Layer 6 of a small transformer language model trained on English Wikipedia (14 layers, counted from 0, width 96).
In attention head 3, each number of a token's query is one row of weights dot the token's vector x. The head spreads its attention over the tokens so far by the softmax of query dot key.

Query weights of the head. A number n stands for (n - 500) times 0.0015.
q0: 591,608,684,602,541,633,667,474,536,389,474,515,441,521,586,425,506,481,446,425,481,476,506,487,417,511,441,525,410,574,537,394,518,409,456,569,464,466,485,400,485,515,516,577,437,443,640,507,401,451,470,563,351,562,510,528,407,409,428,355,453,612,378,414,509,558,548,566,651,514,570,596,446,525,521,370,600,320,423,467,554,656,368,449,610,505,541,459,519,563,625,528,444,491,365,491
q1: 556,510,504,511,489,534,535,459,388,390,454,533,446,432,462,597,469,560,519,464,454,295,356,487,424,537,445,578,604,513,576,499,453,465,472,538,492,622,556,445,596,531,485,413,501,548,497,458,561,530,605,540,369,479,411,435,486,460,588,592,488,492,373,409,488,559,480,420,562,535,442,459,361,486,480,468,601,531,567,416,570,512,475,600,570,437,585,494,490,593,530,438,450,631,518,463
q2: 573,492,559,563,421,389,526,410,484,413,434,534,475,578,503,714,579,463,429,559,349,541,773,356,319,670,474,773,629,635,430,497,532,480,478,504,374,465,698,418,528,578,682,373,410,623,543,481,514,341,524,604,414,486,449,446,498,587,660,476,439,569,383,400,562,559,529,587,510,392,387,537,405,470,423,621,340,556,525,482,509,493,510,403,497,511,490,513,478,349,501,445,529,555,352,494
q3: 521,484,475,532,607,431,572,501,431,365,202,558,619,379,579,479,576,414,493,387,411,577,558,484,538,496,528,678,583,601,415,623,633,482,525,578,367,425,417,643,342,752,535,491,272,397,605,465,590,464,344,595,645,421,348,438,600,411,569,543,308,331,545,400,606,421,380,532,623,559,372,484,485,525,630,578,433,489,515,529,690,598,347,619,364,603,538,550,415,489,507,499,596,512,429,474
q4: 256,455,501,635,568,194,494,557,507,374,578,485,399,415,598,610,691,355,599,553,647,688,702,525,255,691,326,664,228,381,487,676,576,325,485,462,539,451,424,733,541,667,498,543,631,517,604,548,420,248,673,442,563,567,464,686,851,605,430,376,273,525,210,277,520,241,288,454,341,483,716,458,989,554,72,533,367,498,407,606,329,746,476,368,480,481,665,738,475,543,429,406,737,423,612,636
q5: 336,397,421,595,501,439,576,545,547,574,570,358,453,521,620,470,518,432,545,466,596,436,444,650,500,698,474,518,452,383,624,411,464,477,662,639,406,378,537,534,463,539,248,331,633,649,686,399,551,386,500,483,517,641,464,530,715,612,451,393,335,491,483,400,467,438,323,482,616,489,595,496,582,653,298,514,434,485,599,378,480,610,555,354,424,368,617,567,621,644,275,536,460,512,659,503
q6: 548,450,616,601,462,492,420,446,489,441,634,591,515,558,351,621,659,547,512,400,393,583,536,385,379,637,421,554,529,456,523,625,428,369,328,437,646,574,625,571,462,517,599,586,493,433,560,474,541,411,500,556,464,638,625,479,464,543,496,437,390,557,437,545,586,513,593,484,383,356,610,459,559,583,588,500,425,385,412,421,361,443,481,402,499,542,514,528,498,397,557,620,554,451,470,593
q7: 494,511,380,420,440,617,441,513,324,466,569,557,571,504,598,449,477,602,603,373,613,410,507,569,528,462,542,474,438,555,560,301,484,481,423,619,500,492,489,449,367,487,551,404,504,538,608,512,512,509,560,474,425,463,459,454,478,530,442,474,557,478,488,521,598,509,586,323,489,453,415,466,396,594,589,519,428,607,513,598,567,612,564,483,450,473,469,441,462,476,396,500,624,516,521,631
q8: 437,544,566,535,493,431,460,550,567,526,489,593,432,561,505,571,384,474,536,471,546,521,450,466,515,509,504,526,626,366,531,413,438,466,444,517,493,599,481,576,612,586,425,523,406,518,438,443,445,534,563,463,449,562,546,411,454,575,511,577,502,462,607,515,507,573,437,593,555,570,546,539,453,456,536,412,457,403,528,385,567,487,537,590,464,462,414,439,425,368,418,473,516,645,518,511
q9: 539,511,488,617,495,384,581,601,484,382,481,465,597,527,456,592,571,427,583,510,460,457,487,421,576,453,541,563,410,516,594,534,479,379,532,503,448,477,576,365,525,507,486,531,513,477,481,401,390,599,384,505,389,477,479,503,581,676,459,382,557,489,572,519,363,589,491,496,550,555,393,566,498,544,526,538,384,479,468,483,455,432,467,423,407,446,458,496,453,525,568,491,633,527,504,621
q10: 550,581,521,513,410,400,508,486,435,483,420,529,512,474,526,472,402,484,502,512,619,414,522,450,492,629,439,556,378,477,494,443,585,469,506,545,461,531,472,491,495,483,500,556,619,565,450,368,580,485,468,502,521,398,541,497,580,457,583,578,471,529,392,475,393,518,407,545,480,435,456,440,628,509,567,735,606,468,535,548,569,554,607,593,449,623,441,510,378,567,511,483,573,453,447,590
q11: 515,480,394,530,513,501,390,530,537,438,550,501,470,507,505,643,396,501,514,565,487,474,596,495,551,488,452,543,512,472,461,527,615,502,483,532,423,591,472,525,632,416,542,555,492,482,449,422,467,504,523,556,442,549,540,535,507,516,462,523,551,441,461,438,378,476,469,459,474,525,567,475,438,441,479,501,482,558,455,463,408,473,514,480,481,470,573,433,484,649,512,665,525,597,508,370
q12: 539,567,420,518,504,474,591,571,533,440,498,565,546,563,461,470,348,487,507,448,548,470,509,372,519,469,526,499,573,448,509,518,486,529,552,560,479,599,513,429,450,479,513,467,505,459,413,492,456,429,460,608,379,567,562,421,491,429,542,418,543,564,488,499,504,437,451,466,470,509,480,541,461,555,448,500,461,559,529,480,555,553,577,368,502,444,528,551,454,504,460,557,522,604,480,398
q13: 556,483,411,488,466,575,557,533,466,450,486,445,602,529,564,525,361,442,425,522,550,538,349,439,540,593,435,582,491,560,490,461,495,484,507,546,456,472,539,557,532,467,544,489,455,548,525,367,525,543,484,522,462,534,472,482,541,517,511,595,436,426,445,525,539,495,460,491,558,502,503,516,622,481,481,504,517,557,444,518,433,553,508,508,499,538,610,462,455,466,489,443,492,562,485,479
q14: 445,573,525,507,497,365,575,422,456,524,433,545,465,505,518,497,451,399,588,523,594,449,550,524,447,540,534,558,525,425,425,427,490,355,487,539,516,518,498,563,441,454,487,529,494,522,472,516,372,470,493,577,555,498,511,513,412,601,587,523,553,598,529,609,546,579,395,473,511,474,553,455,437,546,424,448,481,550,561,431,470,411,537,517,532,491,493,493,444,553,468,460,521,475,428,515
q15: 572,525,489,409,559,456,485,401,385,595,546,482,489,429,538,573,416,420,473,589,609,549,441,476,528,489,625,494,511,452,436,450,486,511,632,512,526,582,490,560,539,519,514,512,468,608,444,438,438,492,417,263,404,598,533,509,613,536,502,580,533,407,488,485,512,497,544,527,387,505,585,415,481,540,421,523,532,473,466,460,465,500,448,539,475,382,478,540,495,531,406,554,569,500,591,532
q16: 477,480,568,484,532,553,611,591,466,690,359,524,507,548,436,313,515,582,433,384,647,587,596,568,622,498,485,443,495,408,550,510,407,559,471,455,491,435,285,498,425,482,391,374,490,370,327,516,597,375,506,436,536,471,500,469,737,546,601,502,557,466,602,560,554,462,483,495,493,363,484,475,583,639,636,605,606,544,412,591,472,351,468,443,411,430,366,489,610,397,487,445,587,618,554,442
q17: 513,473,557,444,543,569,403,490,429,589,527,337,541,507,443,441,320,590,475,498,578,585,474,474,623,359,472,433,456,520,420,469,486,606,497,475,514,473,449,490,543,357,339,373,540,541,455,542,545,536,517,428,527,418,515,472,583,585,503,648,557,429,579,629,441,287,578,488,523,463,493,515,515,612,694,370,604,538,473,532,453,557,455,451,532,499,399,497,526,474,438,531,544,542,560,433
q18: 522,412,508,466,648,461,533,515,493,587,349,409,578,420,457,546,488,446,540,392,427,376,361,499,498,338,364,523,467,481,710,596,370,528,613,401,448,529,560,529,617,646,279,328,396,622,595,561,696,493,551,598,396,428,509,303,453,409,475,572,614,458,444,484,312,365,345,449,505,639,668,504,510,665,538,507,600,713,355,570,443,644,534,696,623,511,686,622,550,574,403,580,391,430,359,289
q19: 595,569,485,690,551,547,508,388,539,514,512,328,586,513,466,604,334,488,524,453,220,502,502,485,407,503,546,550,448,415,551,385,448,423,356,543,490,470,644,658,388,487,469,525,494,647,449,537,546,442,543,689,307,449,510,369,363,519,623,697,569,345,541,545,510,570,605,449,551,511,387,564,592,620,545,506,376,358,525,418,420,570,526,421,512,580,601,557,526,586,409,579,529,434,440,587
q20: 407,612,439,493,728,394,478,434,503,449,317,496,518,338,674,521,531,452,637,487,455,458,515,597,469,590,508,275,523,455,480,549,526,472,565,518,400,396,352,545,523,467,564,485,479,487,568,485,461,452,518,619,480,444,532,580,588,369,523,297,432,403,344,316,535,488,536,455,494,636,562,514,496,516,603,597,547,638,432,579,566,546,560,520,617,459,640,653,477,733,389,475,512,506,409,442
q21: 428,646,658,542,671,359,413,432,595,667,424,568,625,502,464,581,453,459,496,529,707,414,521,546,474,562,485,431,698,403,422,433,545,383,442,773,470,595,508,523,539,437,297,467,470,537,430,419,460,512,429,405,457,417,646,631,480,634,598,395,309,356,464,482,592,448,504,496,540,428,508,470,480,623,254,443,438,635,566,455,451,692,687,528,687,553,544,592,624,491,304,585,479,527,521,381
q22: 519,385,456,487,492,558,460,574,526,539,406,555,428,489,514,383,444,587,545,500,341,452,506,501,563,452,518,522,656,529,480,600,511,495,649,446,379,489,476,406,528,485,564,492,502,435,476,539,423,579,575,647,506,560,385,450,525,393,390,487,599,519,509,420,388,446,537,474,573,630,509,491,262,396,686,540,594,496,566,508,486,402,402,514,487,496,513,449,402,547,548,578,566,594,452,440
q23: 477,466,543,492,419,510,507,499,463,593,546,453,510,570,547,538,313,524,420,423,595,521,443,652,500,442,587,547,451,387,483,591,541,480,424,609,520,528,462,484,413,517,386,486,599,636,427,440,484,520,572,499,542,480,625,379,368,573,452,563,576,559,434,554,580,366,498,450,467,530,432,644,461,437,501,414,470,536,579,408,385,514,529,486,523,448,566,514,566,526,525,568,492,461,552,517
q24: 554,454,524,561,512,354,443,535,576,502,584,605,482,531,452,475,481,474,556,499,435,481,496,514,458,471,525,517,568,575,492,535,400,540,492,505,525,490,500,407,536,540,576,433,552,494,542,533,445,490,601,584,561,438,533,456,315,457,463,431,576,454,557,494,417,487,525,603,581,562,392,482,366,465,502,452,512,574,542,415,532,520,588,510,643,444,458,494,557,559,533,449,517,527,436,345
q25: 537,541,432,457,602,418,466,541,524,440,594,502,501,532,512,424,547,470,478,543,502,563,592,407,617,452,526,485,563,614,516,550,452,484,451,443,465,414,579,448,411,497,560,516,504,464,621,642,432,503,496,606,424,490,557,514,521,518,388,358,573,499,562,600,401,433,512,475,512,581,433,568,470,492,589,432,411,403,415,540,606,437,500,546,507,511,423,401,562,619,587,507,558,430,617,564
q26: 453,492,470,519,443,511,560,483,504,427,502,491,599,383,430,505,463,559,408,548,488,538,571,563,522,534,554,565,465,451,507,538,571,408,545,496,507,478,599,432,612,546,513,502,458,468,462,452,511,448,538,442,496,488,501,552,494,497,458,453,380,514,433,454,524,557,573,535,472,499,456,517,457,447,504,534,505,465,514,475,538,552,571,514,592,515,541,504,582,485,440,447,442,444,507,535
q27: 534,387,523,451,412,471,320,559,523,417,473,537,497,461,491,437,543,657,527,527,469,375,552,402,534,486,495,505,395,523,459,569,554,450,584,583,419,580,500,427,562,477,516,632,546,577,540,546,562,446,463,499,503,498,410,577,585,601,466,479,512,520,439,443,568,615,484,414,421,445,460,495,446,556,397,592,506,626,413,511,514,621,493,571,455,583,550,435,416,511,396,561,537,538,500,499
q28: 426,545,555,516,509,560,556,394,491,440,422,474,468,450,546,443,434,487,439,531,504,617,512,490,373,456,425,658,421,464,468,453,600,529,476,474,567,457,457,562,475,578,380,371,438,480,495,657,499,547,417,515,439,536,436,470,585,519,611,661,584,463,398,466,470,456,529,513,427,502,602,500,622,383,535,573,484,676,471,600,479,534,547,474,565,459,571,547,480,567,517,493,493,350,457,491
q29: 433,476,374,404,479,576,508,500,470,439,543,501,498,476,430,576,576,462,448,584,578,521,622,462,472,527,406,537,397,484,478,473,552,397,572,420,559,452,486,502,486,491,451,601,454,456,502,562,529,478,468,488,420,465,488,455,647,615,540,550,516,596,496,515,677,531,459,401,465,365,520,496,477,447,557,519,474,568,349,545,447,480,391,525,571,464,517,580,453,501,639,545,479,319,496,607
q30: 600,479,477,550,462,486,477,506,515,571,564,592,544,489,393,540,512,491,474,398,505,453,399,445,463,526,564,448,475,468,589,531,469,504,483,468,491,496,478,583,609,542,453,406,524,452,476,505,484,552,590,547,477,481,524,612,418,620,423,606,542,515,526,521,560,482,518,528,498,508,578,391,481,469,579,507,541,483,456,496,466,356,426,532,478,431,538,468,427,448,564,514,511,538,447,482
q31: 518,443,539,539,475,586,539,473,436,492,535,495,523,447,447,523,458,563,595,491,519,495,483,477,594,519,509,522,489,483,555,342,520,526,454,424,538,516,460,559,440,572,500,468,437,554,470,504,557,453,525,506,541,459,461,585,543,510,432,597,549,469,475,482,467,556,496,540,565,510,441,435,584,489,607,397,558,468,580,468,443,416,549,526,555,433,635,394,492,403,475,493,382,528,496,531

Each question shows a short text with each token's key, already scaled and adjusted for position as the last token sees it. A number n stands for (n - 500) times 0.0038.

Then comes the last token's vector x. A number n stands for (n - 500) times 0.011.

0 "|": 506,470,493,506,496,527,450,497,583,421,606,467,355,828,642,508,496,505,496,526,448,467,238,656,289,397,509,550,527,584,430,529
1 " Ref": 505,437,505,511,492,569,474,602,661,414,527,464,306,750,591,488,499,519,457,529,388,452,248,600,395,360,453,518,535,637,463,512
2 "Se": 511,480,535,499,488,544,460,494,684,578,584,243,547,298,581,431,507,492,487,487,495,459,392,660,464,359,563,622,577,561,497,555
3 "q": 508,496,518,496,501,522,493,558,585,657,501,271,571,480,396,492,481,474,499,494,497,456,454,584,414,254,273,496,404,435,611,508
4 " (": 552,518,475,454,510,524,478,528,675,475,559,421,549,586,709,524,489,457,504,510,501,444,352,691,367,540,644,511,396,679,381,513
5 "m": 479,484,539,510,507,517,462,537,513,590,432,429,409,689,758,458,482,453,469,540,465,451,401,596,319,280,511,469,496,644,366,465
6 "RNA": 513,500,527,494,499,561,456,442,597,533,377,355,600,611,620,339,488,441,486,514,466,459,326,564,280,393,690,473,638,534,501,419
7 ")": 489,526,535,470,512,520,459,454,585,315,360,410,443,607,601,318,520,467,490,497,511,474,445,622,426,278,475,558,522,669,414,430
x: 388,417,508,529,403,586,613,467,528,511,524,385,438,750,596,503,428,567,443,404,492,591,423,560,456,495,392,712,367,457,489,396,506,503,423,606,561,541,696,504,421,490,494,486,662,516,528,578,541,483,402,516,529,552,526,419,359,581,473,625,457,397,504,594,562,624,275,449,403,434,575,509,615,490,315,409,569,518,440,378,580,529,555,358,408,486,439,412,528,538,629,503,441,482,458,798
Which two tokens does the last token look at most, in order? 1 " Ref", 0 "|"

0 "ft": 506,520,471,496,490,517,451,541,547,389,625,493,387,776,652,524,497,494,496,503,449,501,322,593,334,401,578,558,517,565,412,481
1 "chi": 506,535,469,507,499,502,461,456,514,345,495,419,337,728,575,534,510,495,497,499,483,514,407,626,268,397,544,468,488,483,354,479
2 " Baku": 496,480,452,514,495,488,555,536,540,231,460,576,584,669,529,419,493,521,495,498,497,510,473,576,450,401,429,473,537,626,599,362
3 " |": 496,483,495,495,502,485,486,547,579,343,572,521,450,822,500,512,484,460,503,524,498,480,367,646,332,447,516,551,532,624,470,450
4 " ": 480,471,519,504,501,521,488,561,634,392,583,540,404,752,564,485,490,443,478,551,465,454,379,595,308,398,516,518,507,522,553,387
5 "3": 482,515,541,522,496,542,473,547,567,499,647,575,406,749,622,515,451,447,480,580,449,470,401,540,240,428,518,470,492,514,497,538
6 " |": 511,575,489,516,505,505,482,449,529,602,559,449,341,731,592,488,494,487,509,549,512,467,420,585,331,396,378,505,467,420,363,512
7 " ": 521,576,499,498,508,527,500,510,633,492,604,503,428,736,638,413,510,494,496,554,483,455,375,564,395,390,458,480,435,395,439,400
x: 468,405,470,463,368,493,578,471,481,442,428,384,744,525,703,522,490,441,620,490,499,545,480,406,499,657,411,609,382,456,639,331,532,367,383,600,389,485,524,610,500,446,672,469,512,601,710,466,467,459,377,468,511,551,546,502,440,466,499,613,393,349,595,528,517,501,408,569,529,563,533,467,656,565,239,579,389,580,444,354,628,508,482,419,380,427,586,555,617,492,480,443,518,472,578,590
To which token does the last token give the most attention? 5 "3"

0 " |": 506,460,499,510,497,510,462,535,586,441,606,503,410,774,686,516,499,498,498,528,464,475,305,626,292,382,541,562,526,572,457,453
1 "\n": 501,454,503,499,498,507,466,562,613,501,591,524,421,749,670,514,505,495,490,521,475,473,324,551,260,360,506,586,467,482,422,395
2 "|": 501,485,494,497,496,519,449,540,596,458,625,491,401,755,659,489,495,478,507,524,461,468,314,635,301,371,500,574,525,611,444,531
3 " Ne": 501,436,510,546,491,545,481,546,634,423,545,489,313,746,530,504,537,478,466,535,472,466,344,585,453,342,490,472,538,645,475,503
4 "ft": 504,467,526,518,501,541,485,525,534,603,422,525,474,587,319,387,505,504,476,518,489,483,459,539,522,210,429,333,523,620,570,485
5 "chi": 503,497,540,514,501,545,503,491,446,381,460,515,361,607,491,529,517,509,482,527,483,483,513,657,224,617,412,365,503,350,362,420
6 " Baku": 491,501,499,501,500,506,553,538,558,195,436,568,578,668,520,401,521,465,479,513,489,491,493,624,517,506,374,483,523,624,565,380
7 " |": 484,559,497,481,505,503,496,573,602,325,574,554,443,796,478,459,516,495,503,518,494,462,365,649,350,451,480,549,507,638,484,440
x: 393,460,398,375,400,541,456,566,522,383,481,511,581,666,582,526,440,521,485,504,583,553,513,598,467,499,404,595,345,420,510,446,539,449,500,932,319,483,480,545,411,415,520,581,546,413,637,369,573,468,307,386,543,547,466,518,559,597,556,557,569,526,558,633,540,545,409,456,444,295,545,499,587,503,348,478,507,506,321,538,519,515,544,396,402,520,463,595,565,448,517,478,525,521,589,659
Which token does the last token look at most, and with what share of its attention? 1 "\n", with about 40%

0 " X": 511,515,470,497,489,520,451,539,573,437,607,526,448,744,669,498,491,497,501,494,436,499,326,572,355,398,530,573,540,604,420,483
1 "-": 508,476,491,489,509,496,471,454,638,622,392,555,522,717,592,440,508,494,513,504,507,490,456,564,421,455,370,415,509,633,386,559
2 "ray": 509,493,465,496,507,496,465,551,562,582,360,586,373,557,711,519,504,506,521,483,519,501,494,518,592,370,499,523,491,542,291,574
3 " energy": 489,484,474,499,502,512,503,535,522,405,333,614,484,595,651,480,493,515,499,494,521,512,548,509,365,417,378,476,408,420,301,476
4 ".": 506,494,504,491,496,518,457,522,571,401,556,532,436,683,646,528,490,476,500,513,475,472,348,562,267,330,492,582,542,563,475,502
5 " Several": 478,500,536,509,490,556,482,574,616,471,610,464,407,707,637,518,484,477,474,533,430,462,333,612,400,402,430,484,497,493,408,457
6 " prints": 503,500,529,523,499,536,486,454,554,439,605,333,366,809,599,535,481,473,475,509,487,477,430,504,545,475,446,555,572,469,481,464
7 " at": 499,522,542,469,490,540,479,455,542,420,612,415,475,589,564,508,487,501,511,524,506,430,447,664,262,428,449,452,620,590,467,513
x: 387,510,351,539,560,470,549,513,599,580,403,552,336,534,496,628,529,507,424,480,543,622,575,542,401,601,347,670,365,327,485,321,380,461,396,738,503,502,581,457,596,551,461,460,446,606,568,445,633,315,508,486,698,488,691,527,629,517,436,671,403,453,411,465,540,498,446,521,357,394,486,566,620,622,463,541,537,380,361,444,494,507,475,428,432,396,544,501,608,497,457,445,530,565,573,547
Which two tokens does the last token look at most, in order? 4 ".", 5 " Several"

0 "oding": 511,535,464,490,488,518,447,541,572,362,620,468,403,773,677,502,498,495,505,492,445,499,311,568,293,392,595,627,500,593,437,476
1 " gene": 505,537,454,489,483,531,459,484,568,320,538,434,392,769,688,487,516,515,499,467,461,503,340,565,293,459,565,643,494,556,409,483
2 " in": 498,484,523,451,493,520,493,569,554,413,522,543,584,682,580,367,505,492,480,492,459,441,416,482,240,196,525,538,490,551,445,480
3 " the": 494,473,531,514,491,547,482,573,660,511,631,484,441,710,587,361,520,473,486,516,463,453,367,541,338,279,620,519,425,606,487,545
4 " species": 460,452,532,542,488,548,478,493,654,494,515,536,258,782,500,417,509,472,462,503,462,487,434,538,327,416,513,551,493,562,484,324
5 " Hom": 465,502,484,506,487,518,484,610,508,600,604,455,603,724,752,446,461,490,472,533,479,468,474,548,300,320,536,500,570,593,574,511
6 "o": 518,494,516,493,500,517,478,470,456,565,480,540,692,613,431,435,488,501,501,484,485,514,531,413,456,416,617,539,575,518,609,858
7 " sap": 516,497,538,462,502,536,456,445,477,479,471,432,808,790,578,512,523,474,489,452,437,513,463,441,610,428,448,589,357,555,578,575
x: 456,405,568,472,563,525,507,477,564,371,644,475,521,633,547,586,356,687,609,419,428,385,581,428,473,448,397,633,312,430,430,430,478,554,517,458,490,556,583,527,472,448,479,498,505,469,665,418,554,290,522,324,496,620,600,498,525,590,567,625,467,660,507,611,402,546,432,477,597,351,610,409,572,588,238,484,482,533,641,559,520,508,588,323,519,417,622,494,432,539,373,457,543,349,559,501
Which two tokens does the last token look at most, in order? 2 " in", 0 "oding"

0 "===": 499,483,488,493,489,519,468,631,626,466,592,504,270,694,582,466,509,516,500,505,448,468,326,565,276,371,562,551,528,593,455,511
1 "Group": 517,507,477,515,487,548,524,688,599,494,579,452,344,727,633,439,499,501,480,484,447,481,340,527,323,391,602,471,567,586,511,574
2 " A": 501,515,476,503,496,526,543,616,487,548,484,624,591,573,706,426,507,484,522,516,486,470,464,447,326,485,388,391,533,356,348,683
3 "===": 495,476,485,458,498,519,455,600,602,618,459,414,452,853,635,514,469,490,493,488,440,484,388,579,317,471,575,587,523,524,474,490
4 "\n": 501,479,497,487,498,514,490,658,572,470,541,423,491,772,676,477,490,466,495,508,462,462,334,556,229,410,590,581,490,528,464,489
5 "\n": 495,498,506,493,501,515,474,600,569,479,587,474,450,843,677,510,479,452,494,514,467,463,327,587,330,379,533,519,507,546,389,524
6 "|": 495,524,476,494,499,519,465,583,567,507,636,480,430,749,690,477,498,492,501,512,466,459,334,628,332,329,499,561,558,601,438,564
7 " Team": 536,553,556,515,501,564,514,557,624,385,541,493,297,720,540,512,484,466,496,550,422,466,343,535,407,383,423,425,564,646,447,545
x: 259,409,492,572,493,473,494,591,401,479,432,534,493,367,619,600,523,493,535,576,518,610,599,349,469,439,429,671,348,581,545,423,462,450,508,586,439,585,565,514,538,609,551,465,414,505,756,457,529,436,299,446,586,571,471,490,617,583,629,664,601,440,524,506,585,529,501,384,467,426,625,511,533,532,231,466,523,469,513,502,387,447,713,429,419,446,538,415,459,361,481,431,507,375,627,557
To which token does the last token give the most attention? 5 "\n"

0 "\n": 503,484,497,494,499,501,458,542,565,463,579,494,420,742,596,513,501,513,496,504,481,481,343,590,335,396,508,554,515,561,418,463
1 "The": 498,500,499,493,493,511,459,554,574,453,605,467,381,710,579,493,491,497,494,507,467,471,378,601,387,381,535,516,562,608,450,511
2 " mask": 505,477,479,530,497,515,494,512,582,444,497,503,256,708,424,491,502,524,475,489,503,484,451,542,394,446,506,501,545,526,427,423
3 " consists": 510,479,496,451,484,542,467,503,604,480,641,570,464,629,541,531,476,538,496,516,424,477,403,556,297,477,480,472,545,556,376,494
4 " of": 483,506,546,488,487,547,477,549,644,479,692,507,488,678,563,527,508,474,489,527,423,474,399,555,378,443,532,453,535,452,471,540
5 " an": 485,504,513,503,498,529,473,550,604,402,579,500,414,744,630,520,493,477,494,528,462,473,400,532,452,354,499,512,514,517,441,457
6 " X": 511,518,522,526,497,535,486,499,559,521,483,464,367,744,557,486,457,463,477,523,465,495,442,455,363,351,611,498,498,505,487,480
7 "-": 506,516,476,489,509,498,471,425,559,658,386,553,557,668,586,416,504,509,504,499,526,500,512,550,496,469,391,385,520,589,404,540
x: 468,480,478,556,442,544,655,475,567,366,476,359,482,638,666,655,530,535,586,545,438,528,452,471,269,567,413,642,479,469,474,511,480,401,537,563,494,558,646,534,451,602,563,493,381,569,773,341,458,450,503,490,407,570,514,503,554,706,389,529,447,454,454,489,603,474,368,524,651,504,476,430,491,455,192,497,419,422,477,375,551,559,445,423,652,505,592,407,578,564,509,508,468,342,480,537
Which token does the last token look at most, and with what share of its attention? 6 " X", with about 80%

0 " acid": 516,547,451,497,481,529,405,516,603,344,665,557,344,908,751,444,500,503,504,484,422,520,311,597,235,265,524,670,501,584,385,464
1 "ic": 526,506,471,521,495,532,427,384,623,353,582,645,366,777,694,391,528,492,519,506,484,529,499,517,220,210,230,696,441,602,474,503
2 " amino": 508,467,476,497,486,586,478,433,511,263,346,475,443,855,863,509,568,524,459,542,412,525,414,451,323,336,684,647,422,425,517,304
3 " acid": 465,472,465,503,502,508,449,476,496,437,357,511,581,845,627,306,511,541,490,464,459,551,535,319,521,193,782,569,394,338,437,359
4 "-": 494,515,540,497,502,526,439,301,615,394,515,641,414,612,563,230,485,467,490,504,499,497,522,516,263,153,234,637,497,609,607,526
5 "rich": 475,530,418,505,504,510,442,682,676,523,448,602,186,590,897,466,483,495,509,491,503,489,499,540,609,191,466,568,471,663,382,602
6 ")": 515,487,484,490,512,512,409,454,589,232,588,498,239,774,678,565,532,492,482,469,477,505,354,637,432,191,637,655,423,458,325,445
7 " subfamily": 533,512,511,496,485,606,457,468,570,258,665,479,277,819,847,428,503,472,488,588,383,482,279,667,267,470,419,397,471,620,558,478
x: 349,315,403,459,456,500,499,584,512,348,623,495,552,559,562,550,451,567,612,475,491,585,488,476,438,528,485,544,359,547,404,445,499,464,384,543,462,517,478,440,464,464,573,360,343,421,587,497,478,523,524,460,545,796,569,382,530,543,612,776,412,520,606,503,576,462,460,470,444,304,562,451,550,512,237,544,614,627,718,538,490,529,574,607,467,449,492,494,527,465,535,522,496,363,366,621
Which two tokens does the last token look at most, in order? 0 " acid", 7 " subfamily"

0 "ray": 505,520,471,495,492,511,456,529,541,380,599,531,410,729,660,517,500,491,509,497,466,504,354,571,354,414,535,572,515,547,409,482
1 " lith": 530,527,449,499,496,514,480,450,526,319,544,560,430,688,648,507,514,502,496,509,504,507,465,585,331,463,471,538,465,505,357,478
2 "ography": 492,512,467,493,499,507,465,473,478,431,591,613,558,695,710,392,526,509,517,489,496,500,501,480,568,388,492,557,595,451,480,596
3 " (": 509,491,493,483,499,520,487,534,539,427,552,479,494,655,646,458,474,477,491,496,478,460,396,556,232,357,547,598,490,540,532,541
4 "D": 466,485,492,519,498,499,467,523,557,593,516,518,408,665,704,493,516,463,487,520,479,467,428,539,423,305,493,508,516,614,492,493
5 "X": 490,530,499,517,500,516,474,487,569,714,546,455,391,669,618,465,488,474,493,511,504,488,502,609,516,588,550,519,591,421,497,382
6 "R": 501,526,491,480,503,488,475,406,499,542,374,538,591,663,632,462,506,487,498,501,536,493,514,608,529,566,368,433,521,653,375,562
7 "L": 484,532,484,469,504,492,493,470,489,519,355,506,541,632,767,493,502,501,497,495,535,484,520,631,363,548,467,473,457,461,527,361
x: 483,489,452,567,381,525,611,450,610,546,633,514,504,556,668,588,406,515,443,474,440,556,450,502,429,584,440,660,417,507,646,481,490,384,431,551,504,460,546,524,520,398,550,520,550,507,700,473,583,326,483,348,557,571,600,463,637,558,377,561,501,502,528,608,553,575,365,345,416,325,536,492,565,524,88,449,406,453,622,382,507,545,544,394,401,497,606,404,579,444,518,454,577,517,582,501
To which token does the last token give the most attention? 3 " ("

0 "m": 509,523,473,492,490,517,452,532,547,367,628,481,427,733,640,518,496,496,492,498,443,494,326,600,339,416,590,558,541,558,449,470
1 " and": 483,479,523,431,495,560,453,400,574,416,457,435,597,691,575,447,513,528,441,486,401,473,359,690,444,447,608,476,499,482,538,495
2 " procedures": 510,448,480,495,496,501,481,553,592,456,507,458,367,623,672,485,493,524,481,478,492,482,455,578,438,279,555,555,491,604,498,368
3 " such": 511,457,567,489,482,565,456,531,486,416,588,456,493,542,647,439,506,505,451,510,372,461,387,610,307,370,537,492,655,591,524,536
4 " as": 495,471,568,478,490,533,454,473,538,390,661,411,489,673,650,434,514,471,461,509,398,474,414,630,462,444,570,575,578,603,523,426
5 " L": 468,509,483,532,494,524,490,549,573,557,583,496,388,702,718,495,479,448,480,541,482,480,439,513,443,368,592,492,446,575,521,433
6 "I": 510,515,511,517,500,513,478,491,451,745,488,580,445,772,582,408,489,480,487,509,473,497,523,496,375,502,544,430,559,417,576,469
7 "GA": 487,499,505,473,499,495,478,404,420,583,442,373,529,704,630,516,497,475,492,486,517,516,542,578,425,640,604,461,479,695,518,457
x: 370,525,492,486,386,398,683,445,542,373,662,502,561,606,560,540,409,557,421,537,419,661,580,536,525,522,432,688,371,526,614,549,438,412,520,591,553,408,538,419,499,452,591,462,571,508,582,483,552,434,543,439,507,452,473,450,600,599,471,616,510,497,451,618,505,591,349,472,384,236,539,571,577,491,71,499,441,464,641,417,458,487,512,449,504,519,585,388,553,556,520,431,532,466,573,498
Which two tokens does the last token look at most, in order? 3 " such", 4 " as"